Layer 4 of a small transformer language model trained on English Wikipedia (9 layers, counted from 0, width 128).
A neuron's activation on a vector x is GELU(weights . x + bias), where the dot is the dot product.

Input weights of the MLP neurons that the questions are about. A number n stands for n times 0.0026.
n4 (bias -0.029): -7 5 -18 0 33 -34 -20 2 35 16 -17 19 -2 22 64 18 -14 28 2 -27 8 12 -15 19 -33 1 16 -6 33 53 -17 -20 7 -15 33 -39 -6 -27 -2 -5 15 -42 -20 -43 -27 -17 -8 -10 -14 -2 -29 -4 -28 -19 -5 8 -4 -14 -36 53 2 -37 39 -45 -37 41 7 9 -44 26 14 -44 23 4 2 -14 -14 -14 -25 -15 -4 -10 5 23 3 21 22 -42 50 -1 5 16 -12 -19 -49 24 2 25 -5 2 -10 -16 17 -31 24 22 7 33 32 -35 -6 -1 -14 0 12 22 -26 -11 -16 -21 34 -41 -79 9 -11 -42 48 -17
n6 (bias -0.086): 2 4 -8 19 -14 10 26 -5 9 33 -1 2 -11 -38 -11 13 4 -1 -18 7 10 -19 7 -16 -15 8 20 15 -28 -2 -14 32 14 6 42 27 -17 7 13 14 6 -13 11 10 21 -2 -17 10 8 -4 -5 -15 33 -10 18 4 -2 13 -25 17 -57 -16 2 12 -38 -11 25 -14 -18 -35 32 -37 -41 10 0 -5 -6 -22 25 -10 -11 -23 -13 20 47 -2 -36 -6 -27 30 -21 16 -28 21 7 21 4 5 16 18 -24 -41 4 -18 17 -33 15 -9 12 -25 -16 -11 12 -10 -18 6 -8 -21 6 5 17 -10 -47 -39 6 5 -14 -32
n21 (bias -0.080): 26 25 -12 -19 4 -5 10 -6 3 -36 1 -33 -31 23 10 8 -15 33 32 -13 7 29 -15 -30 7 11 7 -66 7 7 4 -18 -4 -3 -12 6 -25 6 -11 -27 14 -9 -34 -16 32 34 20 10 18 14 -16 0 8 0 -15 17 4 -54 28 16 -1 -12 32 9 -20 -11 18 26 23 3 5 16 1 -6 27 -5 24 1 -2 -1 18 5 30 -7 2 -17 -7 -11 -8 -9 -31 -22 -11 -4 3 -18 14 14 0 -1 19 -18 10 -15 54 17 5 32 1 12 22 11 21 -50 -22 16 25 -6 9 25 -22 -28 -24 24 -4 -4 8 11
n30 (bias -0.070): -13 14 -27 -11 36 12 2 -21 9 40 -2 -18 13 -11 39 20 -41 13 -20 -13 30 -26 -34 -25 -25 -43 3 -15 1 0 52 -17 46 5 0 -30 -35 12 -17 10 -6 -10 12 19 7 6 -32 -6 29 -12 -25 14 3 -35 -15 21 17 -46 -33 22 -19 13 -34 -2 -3 72 61 2 -6 10 -27 -47 51 -6 1 17 -32 -46 -6 -12 52 -35 -17 51 47 1 14 22 40 -37 -5 37 -15 32 54 -61 24 -36 -18 -31 -53 20 18 21 72 25 -2 -29 21 -27 30 5 0 -3 -58 1 29 15 -23 8 22 33 9 -11 -35 12 -8 40
n91 (bias -0.145): 11 12 -13 -51 36 -11 -4 -11 31 -20 -9 -9 -18 -1 -25 -27 36 -13 32 25 23 9 29 -33 -17 -11 -9 -1 -18 -4 26 -20 -21 10 29 19 -13 6 27 -3 -24 3 12 41 -20 14 -31 -24 -23 -32 26 -7 -27 -5 -19 -7 -49 38 -9 -27 -18 10 -3 8 -3 3 -18 -12 -14 1 13 -47 44 30 -10 30 -48 -26 -19 6 19 -1 -15 19 -6 24 22 -24 8 22 -6 -2 8 36 -43 -23 -15 43 42 0 -4 -5 -15 -12 -18 19 28 16 33 31 7 -14 22 -24 -35 -42 27 16 -20 -10 -55 -45 7 48 -22 -16 11 -6
n138 (bias -0.178): -28 20 10 -6 12 1 1 -12 27 30 -8 10 -52 -5 -2 -29 -5 -38 12 -1 6 -18 1 -20 -13 11 -5 -4 -18 -3 -22 -35 18 -10 19 23 -18 -9 10 -2 8 -4 -9 19 -31 17 -26 -5 7 8 3 -36 -17 -1 16 -18 39 -25 -12 25 -4 -22 -22 3 4 -33 6 3 -54 -11 10 -7 24 12 -20 -31 1 -19 52 -2 20 11 4 -32 8 13 -19 7 5 34 8 -16 8 26 27 8 -5 42 3 15 13 6 -5 8 30 -17 0 16 5 40 35 -30 -6 -15 1 -27 22 -2 -2 -11 24 -5 -6 15 4 26 -23 22
n154 (bias -0.066): -15 31 -9 17 -2 -4 45 33 -21 28 -19 -27 8 6 20 26 21 24 -16 3 6 23 -15 23 30 -2 65 28 13 -13 20 1 36 29 -11 -26 -26 -42 -19 35 35 4 28 28 6 -14 46 -62 23 -15 -44 -15 18 52 17 19 -12 8 -20 31 -27 -33 37 -4 -53 27 22 9 -26 54 -24 -51 -44 41 -11 2 14 -50 48 8 53 -54 -34 -35 -18 17 -31 -34 37 60 4 19 -45 34 -52 -34 35 -20 -30 33 6 20 -5 -17 44 -41 17 26 -13 -47 5 -37 -39 -38 -54 68 11 26 4 3 19 28 -9 -2 -16 -24 2 25
n163 (bias -0.103): 39 -21 46 30 26 -22 -9 13 -12 54 -78 -24 24 -24 20 31 -13 17 -29 -17 -1 18 6 -1 -1 18 -3 -7 -26 20 23 -14 28 -24 5 -48 21 24 -30 29 -10 2 -37 11 -9 4 29 46 -10 14 -18 30 10 -53 18 -47 52 -48 30 10 -63 -13 -21 25 -3 4 -6 25 -9 -2 -3 -19 57 21 2 -10 -15 -11 -6 -40 7 13 -50 42 -5 -6 21 25 -30 -13 -23 34 -34 32 -1 -3 -22 0 -16 -42 64 2 10 -5 24 -10 -18 6 8 -45 25 7 11 34 -2 34 -17 -13 22 -12 58 -27 4 -29 -25 27 -18 9
n171 (bias -0.035): 39 10 37 42 -15 31 -4 12 9 -20 16 16 22 3 19 -7 -49 6 26 19 -20 -12 -12 30 7 12 -15 -9 -2 39 3 4 -32 -10 -4 24 19 -28 -46 1 -11 -14 13 22 -5 -5 34 -8 21 5 -1 -27 -8 -30 19 -17 25 0 -34 -3 -5 -49 15 -10 -17 -30 -35 4 5 55 7 36 -15 -7 -30 -31 -37 -30 -8 -11 -2 -8 -10 -13 16 31 -26 -14 9 -39 -26 -3 -16 -22 0 10 -31 -8 -5 -5 -5 45 -4 -40 -12 35 17 -35 9 12 -18 -9 11 6 3 -7 -35 18 22 20 -20 -4 -1 -13 -19 -36 6 2
n179 (bias -0.082): 36 -32 2 40 -27 24 23 28 4 52 11 -1 -37 -26 -14 -17 -39 -17 33 10 -10 -33 14 46 -23 14 13 -6 -32 -5 -29 -12 9 6 -25 -52 21 45 -39 -19 -17 7 5 -2 1 37 -15 -41 1 2 9 1 35 -21 33 -14 19 -44 -7 9 12 -20 34 -50 -67 -10 55 36 -11 -1 -14 -3 5 20 -31 -34 -31 -12 20 -48 -41 6 3 27 76 36 -40 -31 -6 30 2 5 4 28 -1 14 -4 -46 28 -29 -14 25 -2 -13 16 22 37 -10 -20 -13 -18 -14 47 -26 -2 9 -7 34 -24 7 -7 -18 -21 49 3 -29 -16 -21
n207 (bias -0.080): 32 -3 13 -29 42 -40 -14 38 14 10 -39 8 -21 16 9 -23 -25 3 -68 -39 -20 34 8 0 -24 29 -43 7 29 13 -2 15 -3 8 -7 15 -14 -3 -20 35 -5 -2 7 6 40 19 1 -5 37 9 32 2 -7 26 -5 -44 -21 -36 4 -16 -37 -34 -6 -39 7 32 38 2 -21 11 -34 -26 15 5 20 13 4 1 4 46 -13 -82 -8 -6 -15 15 6 7 25 25 -12 -13 -5 21 -56 6 22 24 9 -9 -68 37 12 -13 12 -7 -21 -12 36 1 -53 -13 -14 -14 -95 2 -9 5 -10 -42 46 -7 -58 14 28 8 12 21
n209 (bias -0.113): -19 19 1 13 -35 23 8 -17 14 -34 30 -61 -30 22 2 32 -54 -45 -6 16 -43 -40 0 30 9 31 15 -33 8 44 15 -28 4 -2 2 55 -27 -3 -5 17 23 2 -4 28 11 -61 8 -16 5 -8 48 -41 5 -42 33 12 -5 -11 12 5 9 -12 -3 -12 4 -45 -4 29 -24 47 21 19 -23 22 2 -5 -45 7 -13 -6 21 -14 -8 4 24 20 3 -14 -9 14 -8 -12 -25 17 -9 -5 2 27 -16 24 -3 44 2 -53 52 -1 3 20 7 -38 -4 -2 9 6 25 -93 25 30 1 16 7 5 10 4 0 -3 -38 -56
n213 (bias -0.054): -14 28 -2 -41 -17 -13 14 41 -1 -9 34 34 -50 -13 14 -26 33 8 -18 9 11 -4 -33 -18 4 -37 -34 1 45 9 11 -5 -3 -2 -20 15 -4 2 8 -6 6 -19 -20 -58 -31 -7 32 34 3 7 -19 -34 17 7 -19 -28 -9 -75 41 15 -46 2 13 -36 50 -10 -26 -20 -13 -13 9 -38 15 0 -8 -7 12 -40 -48 -2 18 21 -18 -13 -11 42 -18 0 15 44 40 15 12 -10 11 8 26 39 7 -40 -29 18 31 -20 12 -19 26 -40 -24 -13 41 24 33 4 -56 8 -22 -1 -17 -8 13 24 28 -23 16 -19 56 2
n217 (bias -0.112): -25 4 -23 70 10 -41 54 -21 -55 12 24 -10 -2 25 15 34 -26 53 -4 -1 -4 1 -40 1 33 76 10 -34 -24 27 47 -45 7 67 -2 -38 -5 51 -11 20 -17 -54 35 30 33 0 -8 29 36 -8 19 9 -1 -44 -36 6 4 -34 -12 28 -47 -11 5 -58 -5 5 65 10 -5 32 -3 -2 21 -25 24 -30 -67 59 -55 5 -40 -48 14 52 17 -8 22 -16 5 -9 32 41 -56 32 -19 33 36 -40 -1 -55 -4 -7 -17 -6 -21 29 -28 77 24 -49 -5 -12 21 -6 -26 19 -9 30 7 2 15 3 -3 19 2 7 -1 -53
n233 (bias -0.114): 29 -25 40 -9 3 -6 -19 5 70 7 -2 16 -36 2 36 17 -59 7 -9 12 -13 -13 -49 -7 5 -30 -48 -8 4 36 27 -49 30 34 1 -45 -34 35 -19 50 13 46 17 -26 -41 -6 18 49 14 -38 -32 -39 2 -7 -41 -20 -3 33 -40 -27 4 -5 -2 -23 40 44 6 56 7 -5 -8 41 -21 25 -41 21 -1 -26 -10 -26 23 40 -10 7 13 19 3 14 10 10 -1 26 1 9 2 -31 7 7 -33 11 -22 48 -15 1 -2 -15 6 -56 -43 -51 48 47 8 -4 2 13 -19 -31 24 11 -44 1 -34 5 -28 11 20 -13
n243 (bias -0.184): 4 33 18 -44 -29 12 -38 -38 -27 -18 14 -35 -15 13 -34 48 -6 46 -37 14 -1 -52 -31 28 -5 25 -5 -31 25 -8 -29 -36 -12 30 2 17 -48 -47 35 34 -2 22 -8 -35 20 17 19 33 -32 17 23 -7 1 16 0 1 2 5 27 18 6 1 -23 -12 -16 -30 9 21 -5 27 20 -46 0 -24 -45 2 6 38 5 -10 4 11 34 20 7 15 -11 37 26 -16 13 -37 -54 3 43 2 -2 21 -13 -67 50 3 4 -8 -18 23 5 4 56 45 -11 -18 30 20 -14 24 12 58 -12 -18 29 -48 10 6 -7 -55 10 35
n258 (bias -0.166): -48 15 0 23 -13 23 -30 -36 16 44 4 -20 3 24 19 23 69 -22 -56 33 13 27 -33 -16 -27 68 16 -15 -16 0 -33 20 27 21 18 -17 -3 -14 6 -15 2 29 -36 -35 35 33 -3 8 35 17 19 -33 36 9 16 31 -9 44 -28 57 -2 48 7 -50 -6 -68 -17 20 10 -24 -19 -19 -13 17 -14 -11 -2 -19 -29 -18 -8 8 1 -23 8 -50 13 18 -13 52 12 -3 -22 21 4 -19 -14 10 -52 24 12 -39 -9 -5 -5 -31 -5 27 8 -19 -19 13 39 -25 3 11 5 13 11 -15 10 -71 18 23 5 -28 42 -22
n276 (bias -0.217): -19 0 -7 -16 34 -35 5 -43 -23 15 13 13 -27 6 -17 23 53 -32 -19 15 11 3 -16 -50 -46 23 -8 -21 6 -18 30 9 36 -9 23 -1 -29 -1 34 3 23 -4 -29 -4 19 19 -7 19 21 -25 22 -11 -34 -5 -33 -36 -30 1 31 24 -27 43 0 29 5 -5 37 -30 1 -19 17 -21 0 35 22 49 -19 4 23 38 -22 5 9 55 -29 -35 -4 36 -39 32 10 -18 11 24 -6 7 41 20 -30 18 53 0 17 11 3 -20 36 39 -8 -60 23 2 22 -12 -6 -9 8 -25 26 -5 39 -8 -31 -6 -10 -16 -7 -13
n299 (bias -0.186): 0 -45 -57 -6 28 41 8 -12 -8 32 -30 -47 -18 17 53 7 -46 -2 14 -1 25 -15 -63 -26 78 -17 25 10 2 46 16 6 11 -19 16 41 -70 15 13 23 -9 0 15 -31 10 2 -11 -6 -12 17 -1 -35 11 11 1 28 -5 22 -13 20 0 43 -24 -7 -5 12 33 -37 -33 15 13 58 79 7 -25 3 -24 21 -14 16 15 -35 9 -9 11 -12 15 9 59 -12 6 25 -32 5 23 -34 -15 -40 24 -1 -43 -16 17 -43 28 2 -5 -27 34 -1 30 45 -28 -23 -49 -7 27 -28 -2 -1 24 11 7 30 7 27 -11 7
n326 (bias -0.134): 6 -3 22 -45 31 -10 -68 1 35 33 -7 0 40 37 24 17 -22 -10 -40 44 67 41 1 6 -41 -50 12 12 -25 38 3 -62 39 21 -30 -12 42 4 -18 44 37 -29 -34 36 -56 -35 -9 68 32 3 77 -19 26 -34 9 12 29 -25 -41 24 -38 -41 -3 4 -48 73 -15 -75 -45 36 6 -44 33 1 25 -11 -7 -43 6 44 -4 33 -6 1 -50 -30 -28 -22 21 3 34 23 -16 3 18 8 34 -22 4 6 0 34 54 -7 -77 -11 -10 -50 15 -20 1 14 12 -46 16 -21 -40 -23 12 -33 25 -12 -15 -33 -27 -5 26 -1
n350 (bias -0.151): -5 -4 27 -42 30 4 14 10 -15 24 43 29 19 44 -6 14 -42 -68 -16 21 -15 -35 -32 -20 -15 -15 34 -29 3 25 44 26 17 16 -3 49 -24 -11 -13 20 46 -44 -47 -13 8 -18 -29 -3 -2 33 16 -3 14 19 -12 -38 44 -27 -2 42 47 -6 14 6 -9 -23 -29 -17 -23 23 -25 -3 17 6 7 14 11 -19 -25 -5 -20 -11 25 5 1 -11 0 9 -10 23 -35 3 -39 -13 28 45 10 37 14 18 15 17 1 -7 3 -6 35 40 3 -5 0 2 30 4 22 4 -27 51 14 -35 27 -28 4 -26 -53 -37 44 15
n362 (bias -0.094): -4 -9 -13 12 -39 22 -27 29 7 -26 -12 -47 -14 -5 29 23 -29 -26 -17 -24 -2 -11 35 28 16 -3 -17 -9 12 36 40 21 7 91 22 -44 14 40 5 4 0 47 -39 14 47 6 -5 9 -12 -45 -16 11 11 3 -5 -3 -17 -17 10 10 -9 37 -18 -13 -10 52 24 -10 -18 26 -2 18 21 14 17 4 -34 -16 -20 -3 9 -6 -64 -17 24 51 32 -19 12 -19 39 -47 5 8 -19 -40 20 0 -5 53 9 3 -22 -35 2 13 22 -5 -42 36 -15 74 23 -11 28 17 16 18 -8 -13 18 -16 -15 -1 12 -16 9 -34
n365 (bias -0.074): -5 -13 47 42 31 11 -12 33 -9 9 3 -40 -40 27 2 23 35 -17 -46 14 -9 19 -7 -30 9 -26 -1 5 -21 7 -25 -5 -6 11 -28 -24 16 16 -28 54 -23 28 -21 -4 17 21 11 -39 26 -28 -12 20 -40 -11 -1 18 -70 42 40 5 -42 -27 28 -16 -9 -29 4 -20 7 23 24 0 -7 3 -28 7 -19 -7 2 11 53 10 -38 -8 -16 23 38 -23 24 4 -31 -32 9 21 21 15 64 -16 58 38 10 38 -18 -10 -15 -32 -13 -12 -1 25 -41 -27 18 43 -24 19 13 -26 6 -23 9 -5 -12 4 -10 32 28 16
n371 (bias -0.152): 36 -7 -16 -32 -15 -4 -6 2 -30 49 36 0 27 -11 -35 -7 12 -2 -13 29 -17 -4 2 -29 -51 -5 17 -6 8 -11 -24 -16 24 12 36 -28 19 40 -21 32 2 14 23 -1 17 -48 -15 -36 13 -38 -7 33 -25 65 -19 -40 18 0 -5 40 -17 -46 33 50 -27 -20 4 8 27 6 -50 21 -16 33 -45 5 -41 -31 -3 32 -25 32 10 28 27 8 -30 48 -11 -2 -4 -18 17 -21 40 15 -22 25 -2 35 25 -42 12 -28 -15 12 11 3 23 40 -19 10 18 -25 12 -7 -11 1 15 -7 30 -4 -18 21 -8 2 59 5
n391 (bias -0.102): -11 1 -36 42 -54 5 -24 -51 -17 -34 -59 -51 -21 20 23 4 -16 5 -16 -63 55 19 9 49 28 -44 43 -10 9 1 10 5 43 65 0 2 -31 -27 -9 1 -19 20 -29 -26 -31 28 4 -5 -1 0 18 34 28 -8 19 -7 -27 2 -76 58 -9 23 -1 -36 -40 1 -22 27 -19 19 -6 -4 11 -42 -23 -24 28 5 77 -29 48 -58 -20 -15 -29 58 8 55 21 -10 -17 33 10 37 -46 4 20 31 13 8 -2 -27 16 -11 7 -13 -20 -21 38 14 -18 -59 71 -6 -26 5 -4 -33 -35 34 -20 -5 42 44 22 -51 10 -10
n410 (bias -0.076): 14 -27 12 3 27 -23 17 8 -12 11 1 -13 63 13 -7 -1 13 42 -36 24 25 4 -28 -18 3 3 20 -32 -20 1 -6 -11 -6 -4 -27 29 -31 55 25 30 -13 43 -14 -2 0 7 -27 4 -9 16 15 0 48 21 -11 -5 -16 0 -29 31 -3 -25 -13 -14 13 10 14 22 24 -12 -6 -10 -20 0 -7 3 -31 6 17 21 -14 -4 -5 -12 5 -20 37 11 -12 18 -8 4 3 16 -9 -5 -19 -4 -29 1 -6 -9 7 -30 9 -13 15 -2 12 -30 -13 -14 2 1 -11 4 -3 -13 -27 -8 24 15 24 26 -18 1 -2 -6
n466 (bias -0.017): 0 38 -2 16 10 68 1 -65 -39 -14 43 7 -4 50 25 -25 -17 -21 -14 36 29 17 -3 15 -5 6 -25 -43 25 -8 31 -54 16 11 35 29 -16 -27 6 3 -39 45 16 -84 6 -21 -8 -16 37 16 30 11 -11 -43 -47 -21 -16 38 13 17 32 4 -15 -3 4 24 23 -7 3 -24 2 -14 10 30 27 -48 -18 4 -25 16 91 -33 34 25 14 32 -36 21 26 0 -35 -14 -39 32 0 2 56 -25 20 16 19 5 -42 -63 31 8 -9 -5 30 -17 -3 -29 -20 15 28 -26 -46 -32 -56 -10 -13 -7 12 0 -5 -28 30 -7
n471 (bias -0.104): -21 9 -10 -6 13 -4 18 7 0 -4 -30 3 -54 27 12 1 7 27 18 11 9 2 -51 -55 -11 8 9 -35 -5 -8 -3 8 23 -22 -31 -10 -16 8 -6 -1 -14 17 -7 9 -13 -2 -18 7 -5 27 -9 30 -30 15 -1 18 -1 -11 21 17 -11 -3 11 32 -15 -13 -6 -7 9 -3 36 -6 12 -10 23 -7 -6 -11 3 -6 13 -27 2 3 30 -20 -36 43 -14 -28 -7 0 -9 6 -6 -19 7 -19 -31 10 -1 -11 31 23 19 10 -16 44 -18 25 16 -3 12 -28 9 9 18 17 0 3 6 -4 -32 9 1 -26 9 18
n484 (bias -0.153): 41 51 1 64 -20 3 -14 -39 -12 -1 14 -3 7 31 -3 -46 42 14 13 75 5 -36 25 29 -60 27 0 -37 -22 16 -11 20 48 -22 36 -23 1 -28 -3 18 -27 -33 -17 -18 10 -31 11 -38 24 -23 21 24 13 -28 21 4 -4 3 47 29 -33 -12 -6 -6 -32 -40 24 -4 -17 -14 64 -8 -18 7 20 -16 -1 1 4 10 -43 2 26 53 31 5 -9 -3 11 38 -50 3 -41 33 -24 -20 -7 -24 16 -10 -25 -60 17 -10 54 -16 49 27 -32 -2 -5 -42 11 67 -45 -39 16 6 -4 4 -28 -62 -11 -8 1 23 37 13

Each question shows a token from some text and the vector x that enters the MLP there. A number n stands for n times 0.074.

"v": -2 -5 -16 -25 -1 0 -2 14 -7 -10 -11 -2 7 13 16 -33 -8 -9 -37 22 -15 -18 31 3 4 18 9 30 -10 12 6 16 -37 -19 -16 13 3 -13 25 31 -3 -21 27 28 11 4 18 9 -59 -2 14 7 -8 12 21 15 19 13 7 -55 46 6 -11 -6 6 18 -24 17 3 -42 -3 -23 9 -30 -9 9 -11 7 2 -6 0 8 -18 -8 -23 7 15 -16 32 19 -3 -11 13 -56 -1 -2 -17 1 -12 -1 -40 5 -10 24 -12 -7 -4 -16 7 23 25 -8 0 9 -4 -4 11 4 8 -9 19 -11 16 30 -6 -22 6 1
The neuron with the highest activation: n91

"op": -13 -34 2 -3 -5 22 8 24 -12 -10 0 18 -2 -5 -1 -25 16 -6 -14 -8 -26 9 12 -5 -3 6 -9 38 1 -14 -26 10 10 -21 8 32 27 -35 24 -5 -7 -31 7 16 12 -10 8 2 -28 -9 -8 4 -2 -1 -6 12 11 42 -10 23 40 24 10 14 9 -13 -8 -9 18 -63 15 -21 16 -10 -10 -11 12 28 1 19 -12 22 1 -15 -2 -11 2 2 -20 30 4 -8 22 -11 24 -5 -17 2 -2 20 -11 -18 16 30 -27 -17 -20 32 21 -23 -12 -11 -6 23 -8 7 4 11 -5 -19 -27 -31 33 -15 -3 20 -13 -2
The most active neuron and its activation: n258, at about 1.5

" |\n": 8 -15 10 -5 2 2 -1 1 -5 -10 -8 28 43 15 9 10 2 -17 7 23 -11 -10 8 28 4 -13 7 7 -29 6 4 -11 -29 10 -17 15 13 -44 1 8 -50 -9 33 20 2 0 8 1 -35 -2 -12 -2 -7 -26 -21 -22 -2 22 3 -29 5 2 6 5 -26 8 -28 -7 -5 -7 16 6 15 0 37 -7 -16 39 11 25 9 7 52 14 -26 -2 19 -2 30 -18 5 0 -9 -10 -5 -11 5 10 5 15 16 5 -17 -20 -14 3 -35 -18 12 3 -4 2 -22 -14 4 -23 -13 27 -19 -15 -1 12 39 -21 3 18 19 4
The most active neuron and its activation: n466, at about 2.2

" on": -1 24 10 -9 -9 -9 13 -11 -9 1 0 9 -14 -21 -18 -10 -21 13 0 7 -72 0 -4 2 37 -29 -17 2 8 5 11 -1 -7 -11 -13 12 7 13 9 -17 -9 3 21 -21 -6 -12 7 27 -28 -9 0 34 9 -16 -20 4 2 8 -12 -27 46 -7 20 7 -11 -11 0 -13 31 -20 19 15 0 -24 23 -15 0 -10 1 -10 -18 8 40 8 -8 -4 1 -29 17 17 2 -2 7 -14 12 -2 1 4 15 -2 6 8 -25 13 -8 5 -6 8 -41 7 5 22 -16 2 21 21 -4 13 -5 35 -16 5 0 7 16 7 -8 3
The neuron with the highest activation: n233

"hel": -14 -18 -45 1 18 -11 5 35 -18 -6 -9 8 2 -4 8 -15 9 -22 -5 -14 -27 12 20 -3 4 -8 10 39 -3 -28 -14 12 10 -1 22 12 -7 4 19 10 9 2 2 6 -12 4 -8 14 -35 5 3 -13 -7 22 7 -14 5 30 -40 -27 34 28 -4 7 3 5 2 -1 11 -68 -6 -21 34 8 -25 9 -14 33 6 -12 -14 18 23 -16 -7 2 14 22 6 -9 -8 29 -2 -14 42 -12 4 10 1 -13 -1 -2 -8 49 -21 -10 -16 18 21 5 -19 -1 -18 12 -3 -2 -3 1 -34 -4 -12 19 21 -26 -7 22 -2 11
The neuron with the highest activation: n299

"14": -29 -4 -13 3 5 3 15 24 -6 14 1 4 11 -7 0 -24 17 -5 4 -1 -49 -7 25 8 4 -4 4 39 -42 20 2 26 -42 -12 8 6 9 16 -1 1 -15 6 9 25 1 5 2 10 -53 -6 -1 31 12 4 24 8 1 4 -17 -19 34 2 -14 1 -14 0 -18 10 -11 -19 13 -13 15 0 7 -22 -19 6 17 -25 -12 6 29 9 16 19 -10 -4 -1 -3 -18 22 0 -57 19 8 3 10 14 -2 -31 -4 -17 23 3 -4 -7 -10 2 15 -6 -14 -16 18 17 27 -6 -6 -19 -11 8 35 0 -4 13 -11 -23 0
The three highest activations, in order: n179, n6, n171

"in": -14 -38 17 -24 22 -27 11 1 -15 -3 3 0 14 11 9 -35 18 -11 1 -18 -47 32 3 -4 4 5 25 13 -7 23 2 -16 0 -17 7 -25 3 13 1 -2 -33 -31 10 -6 -3 28 -1 -6 -54 -21 -16 2 18 25 -5 -12 8 10 -12 -8 27 23 5 7 -5 26 15 11 -9 -37 -11 -7 2 12 40 5 6 13 6 12 -13 -24 50 3 3 19 35 5 -2 -3 -18 4 9 -10 15 -11 1 7 -1 -8 -6 2 10 25 -13 -9 -28 -19 4 15 4 10 -7 -17 12 5 -8 3 8 -6 -21 2 -7 15 3 16 -7 15
The neuron with the highest activation: n207

"ities": 4 -16 9 7 7 -7 67 31 -29 6 7 -11 15 -3 1 -30 1 -14 38 -16 -63 31 15 13 -13 15 32 -4 -21 -8 6 6 -8 -3 -16 -15 13 35 0 -14 -13 -42 5 3 9 -6 1 -14 -40 -11 -3 14 7 25 -1 6 8 -11 -28 0 2 2 7 1 2 -2 -6 11 9 -35 4 20 6 -10 20 9 10 29 4 -30 -14 4 8 -4 12 -12 8 -2 14 -7 -14 -24 20 -36 -5 5 -1 -8 5 32 -9 6 -5 33 2 2 -6 1 -13 0 -8 16 -9 -9 7 -16 -5 20 4 13 -14 -4 21 7 8 -13 -1 -12
The neuron with the highest activation: n179

" Mc": 5 -4 -20 0 21 12 6 9 -26 9 3 26 12 12 18 20 33 -29 6 15 -26 21 8 -5 0 -11 11 -11 -13 8 -13 1 -19 -31 -22 0 0 -3 36 -17 -10 -13 -8 12 9 -1 -44 18 -18 -2 -8 -10 -16 -14 -10 15 8 4 -23 -51 22 20 12 22 1 5 -11 -5 7 -57 -12 -14 -1 -7 -6 19 5 20 0 15 8 -15 23 8 -11 -26 -22 14 13 20 15 -4 -12 -58 1 13 -9 6 18 -3 29 10 0 32 -16 -12 -23 13 -7 10 13 9 2 22 2 4 -16 8 10 -24 -24 -14 15 1 -8 21 -5 14
The three highest activations, in order: n350, n276, n91

" a": -8 27 -22 -13 -9 21 -2 7 3 -26 11 14 9 -2 -5 8 -14 -28 -16 5 -53 8 6 16 -1 -5 -11 2 15 49 9 5 -21 -1 -16 1 -11 -21 16 22 -1 7 21 33 -14 -13 20 18 -22 -19 3 -1 1 -3 13 27 29 28 6 -23 -1 -12 -11 -13 30 6 -12 -3 22 -37 -7 -5 11 8 -4 4 -2 7 -12 -9 -7 -9 -4 -10 -21 9 6 -8 12 -22 -16 -1 -9 -56 12 -11 16 24 10 -12 -4 1 -7 41 -9 -10 -35 -5 -26 0 -5 -20 -11 36 -22 3 14 7 -13 19 8 16 -1 -2 19 8 8 2
The neuron with the highest activation: n209

" Time": 12 -22 7 0 18 16 25 33 4 -12 13 15 18 -5 -14 -6 8 2 4 22 -37 12 -7 -3 -20 -18 14 -9 -28 -20 -4 -3 -37 -19 -29 -20 45 -11 9 -17 -18 0 -6 29 -3 -32 -6 14 -21 6 -4 7 -15 -2 -9 10 -3 -10 -7 6 -3 -7 9 19 -10 -3 20 11 20 -60 -5 20 -27 0 21 15 17 10 -1 25 -1 -3 7 15 10 2 9 -10 56 -30 -25 10 26 -57 6 14 -18 19 4 15 -5 27 8 15 0 3 -7 17 -5 -20 -6 -10 2 -9 -7 32 9 -1 0 -19 -5 -18 6 -33 0 16 11 -9
Which two neurons fire most, strongest first? n371, n365

"n": -20 3 9 -30 13 -23 23 4 -4 -8 0 -35 13 6 13 -13 4 -13 1 8 -46 28 18 -3 5 11 8 17 -10 -14 4 -1 -15 -27 -5 11 -5 13 27 -8 12 -19 -13 8 -15 32 7 4 -56 8 0 -1 10 8 9 -20 -2 8 -5 -9 8 5 -9 -13 26 7 -10 21 1 -79 -1 26 -10 3 15 27 1 10 -17 15 -11 5 32 -7 -20 -4 15 -14 0 25 -11 1 22 -22 -9 -4 9 21 3 14 -9 5 -10 27 -1 -21 3 -18 13 -5 5 3 -5 -22 36 13 13 -23 12 10 -9 10 3 13 5 0 -27 -4
The three highest activations, in order: n410, n276, n91

" in": 4 0 -13 -8 -24 -16 11 -33 -6 3 -11 -4 -4 -15 14 -10 -4 16 -13 -1 -60 4 26 17 20 -31 -7 41 4 -12 16 -4 -13 -10 -8 9 27 -19 11 -8 -22 -12 9 8 -9 -13 30 -6 -31 -4 3 24 8 -20 -30 8 16 14 -14 -37 25 -7 9 0 -23 -9 9 21 31 -20 8 -10 10 -15 25 0 7 -15 -3 -23 -1 0 30 2 -2 2 10 -2 49 8 5 -15 18 -2 -30 -15 -3 17 10 4 -4 6 -9 34 2 -7 -10 -1 -35 -1 25 20 -10 1 10 9 -1 30 -21 11 -20 22 3 3 4 -5 15 -1
Which two neurons fire most, strongest first? n233, n91

" develop": 14 3 38 -14 -6 14 8 25 2 -18 17 8 10 12 -8 -28 2 -3 22 -13 -40 40 -2 -15 -6 -10 0 -10 11 -6 -5 35 -17 10 -1 8 35 5 4 -15 -4 -2 -20 -1 -16 21 6 6 -30 -28 -40 20 -18 18 -1 -13 12 13 -21 -30 0 -31 25 0 -13 10 8 12 22 -2 3 17 4 -48 22 -15 14 8 -1 1 -25 6 38 -10 9 7 10 -31 -4 -8 -4 -16 43 -50 13 -7 -10 26 -3 16 -20 6 7 15 -28 3 -33 21 -34 18 4 2 -3 -12 18 15 3 23 -3 22 -15 10 -7 -18 -6 -22 10 -13
The three highest activations, in order: n171, n21, n371

" p": 3 3 -2 7 26 24 23 14 6 -2 -9 -5 -5 11 22 9 4 2 14 -18 -17 10 34 0 7 5 6 28 2 2 -2 21 3 4 -3 10 -3 -26 23 -13 -21 -15 4 -7 -5 9 -2 8 -45 1 -15 30 -41 -3 0 54 13 30 -48 -25 -12 -13 -7 13 30 -15 -16 10 4 -3 17 9 14 -3 4 -14 -3 2 -7 -2 -4 -20 30 -6 -19 -29 19 -14 23 -27 -20 -12 -19 -69 3 -22 -7 2 3 0 -6 -16 -28 7 -16 27 -11 1 3 7 8 15 -31 18 -12 7 7 32 -22 0 7 -26 -7 -1 10 -16 18 16
The most active neuron and its activation: n4, at about 1.3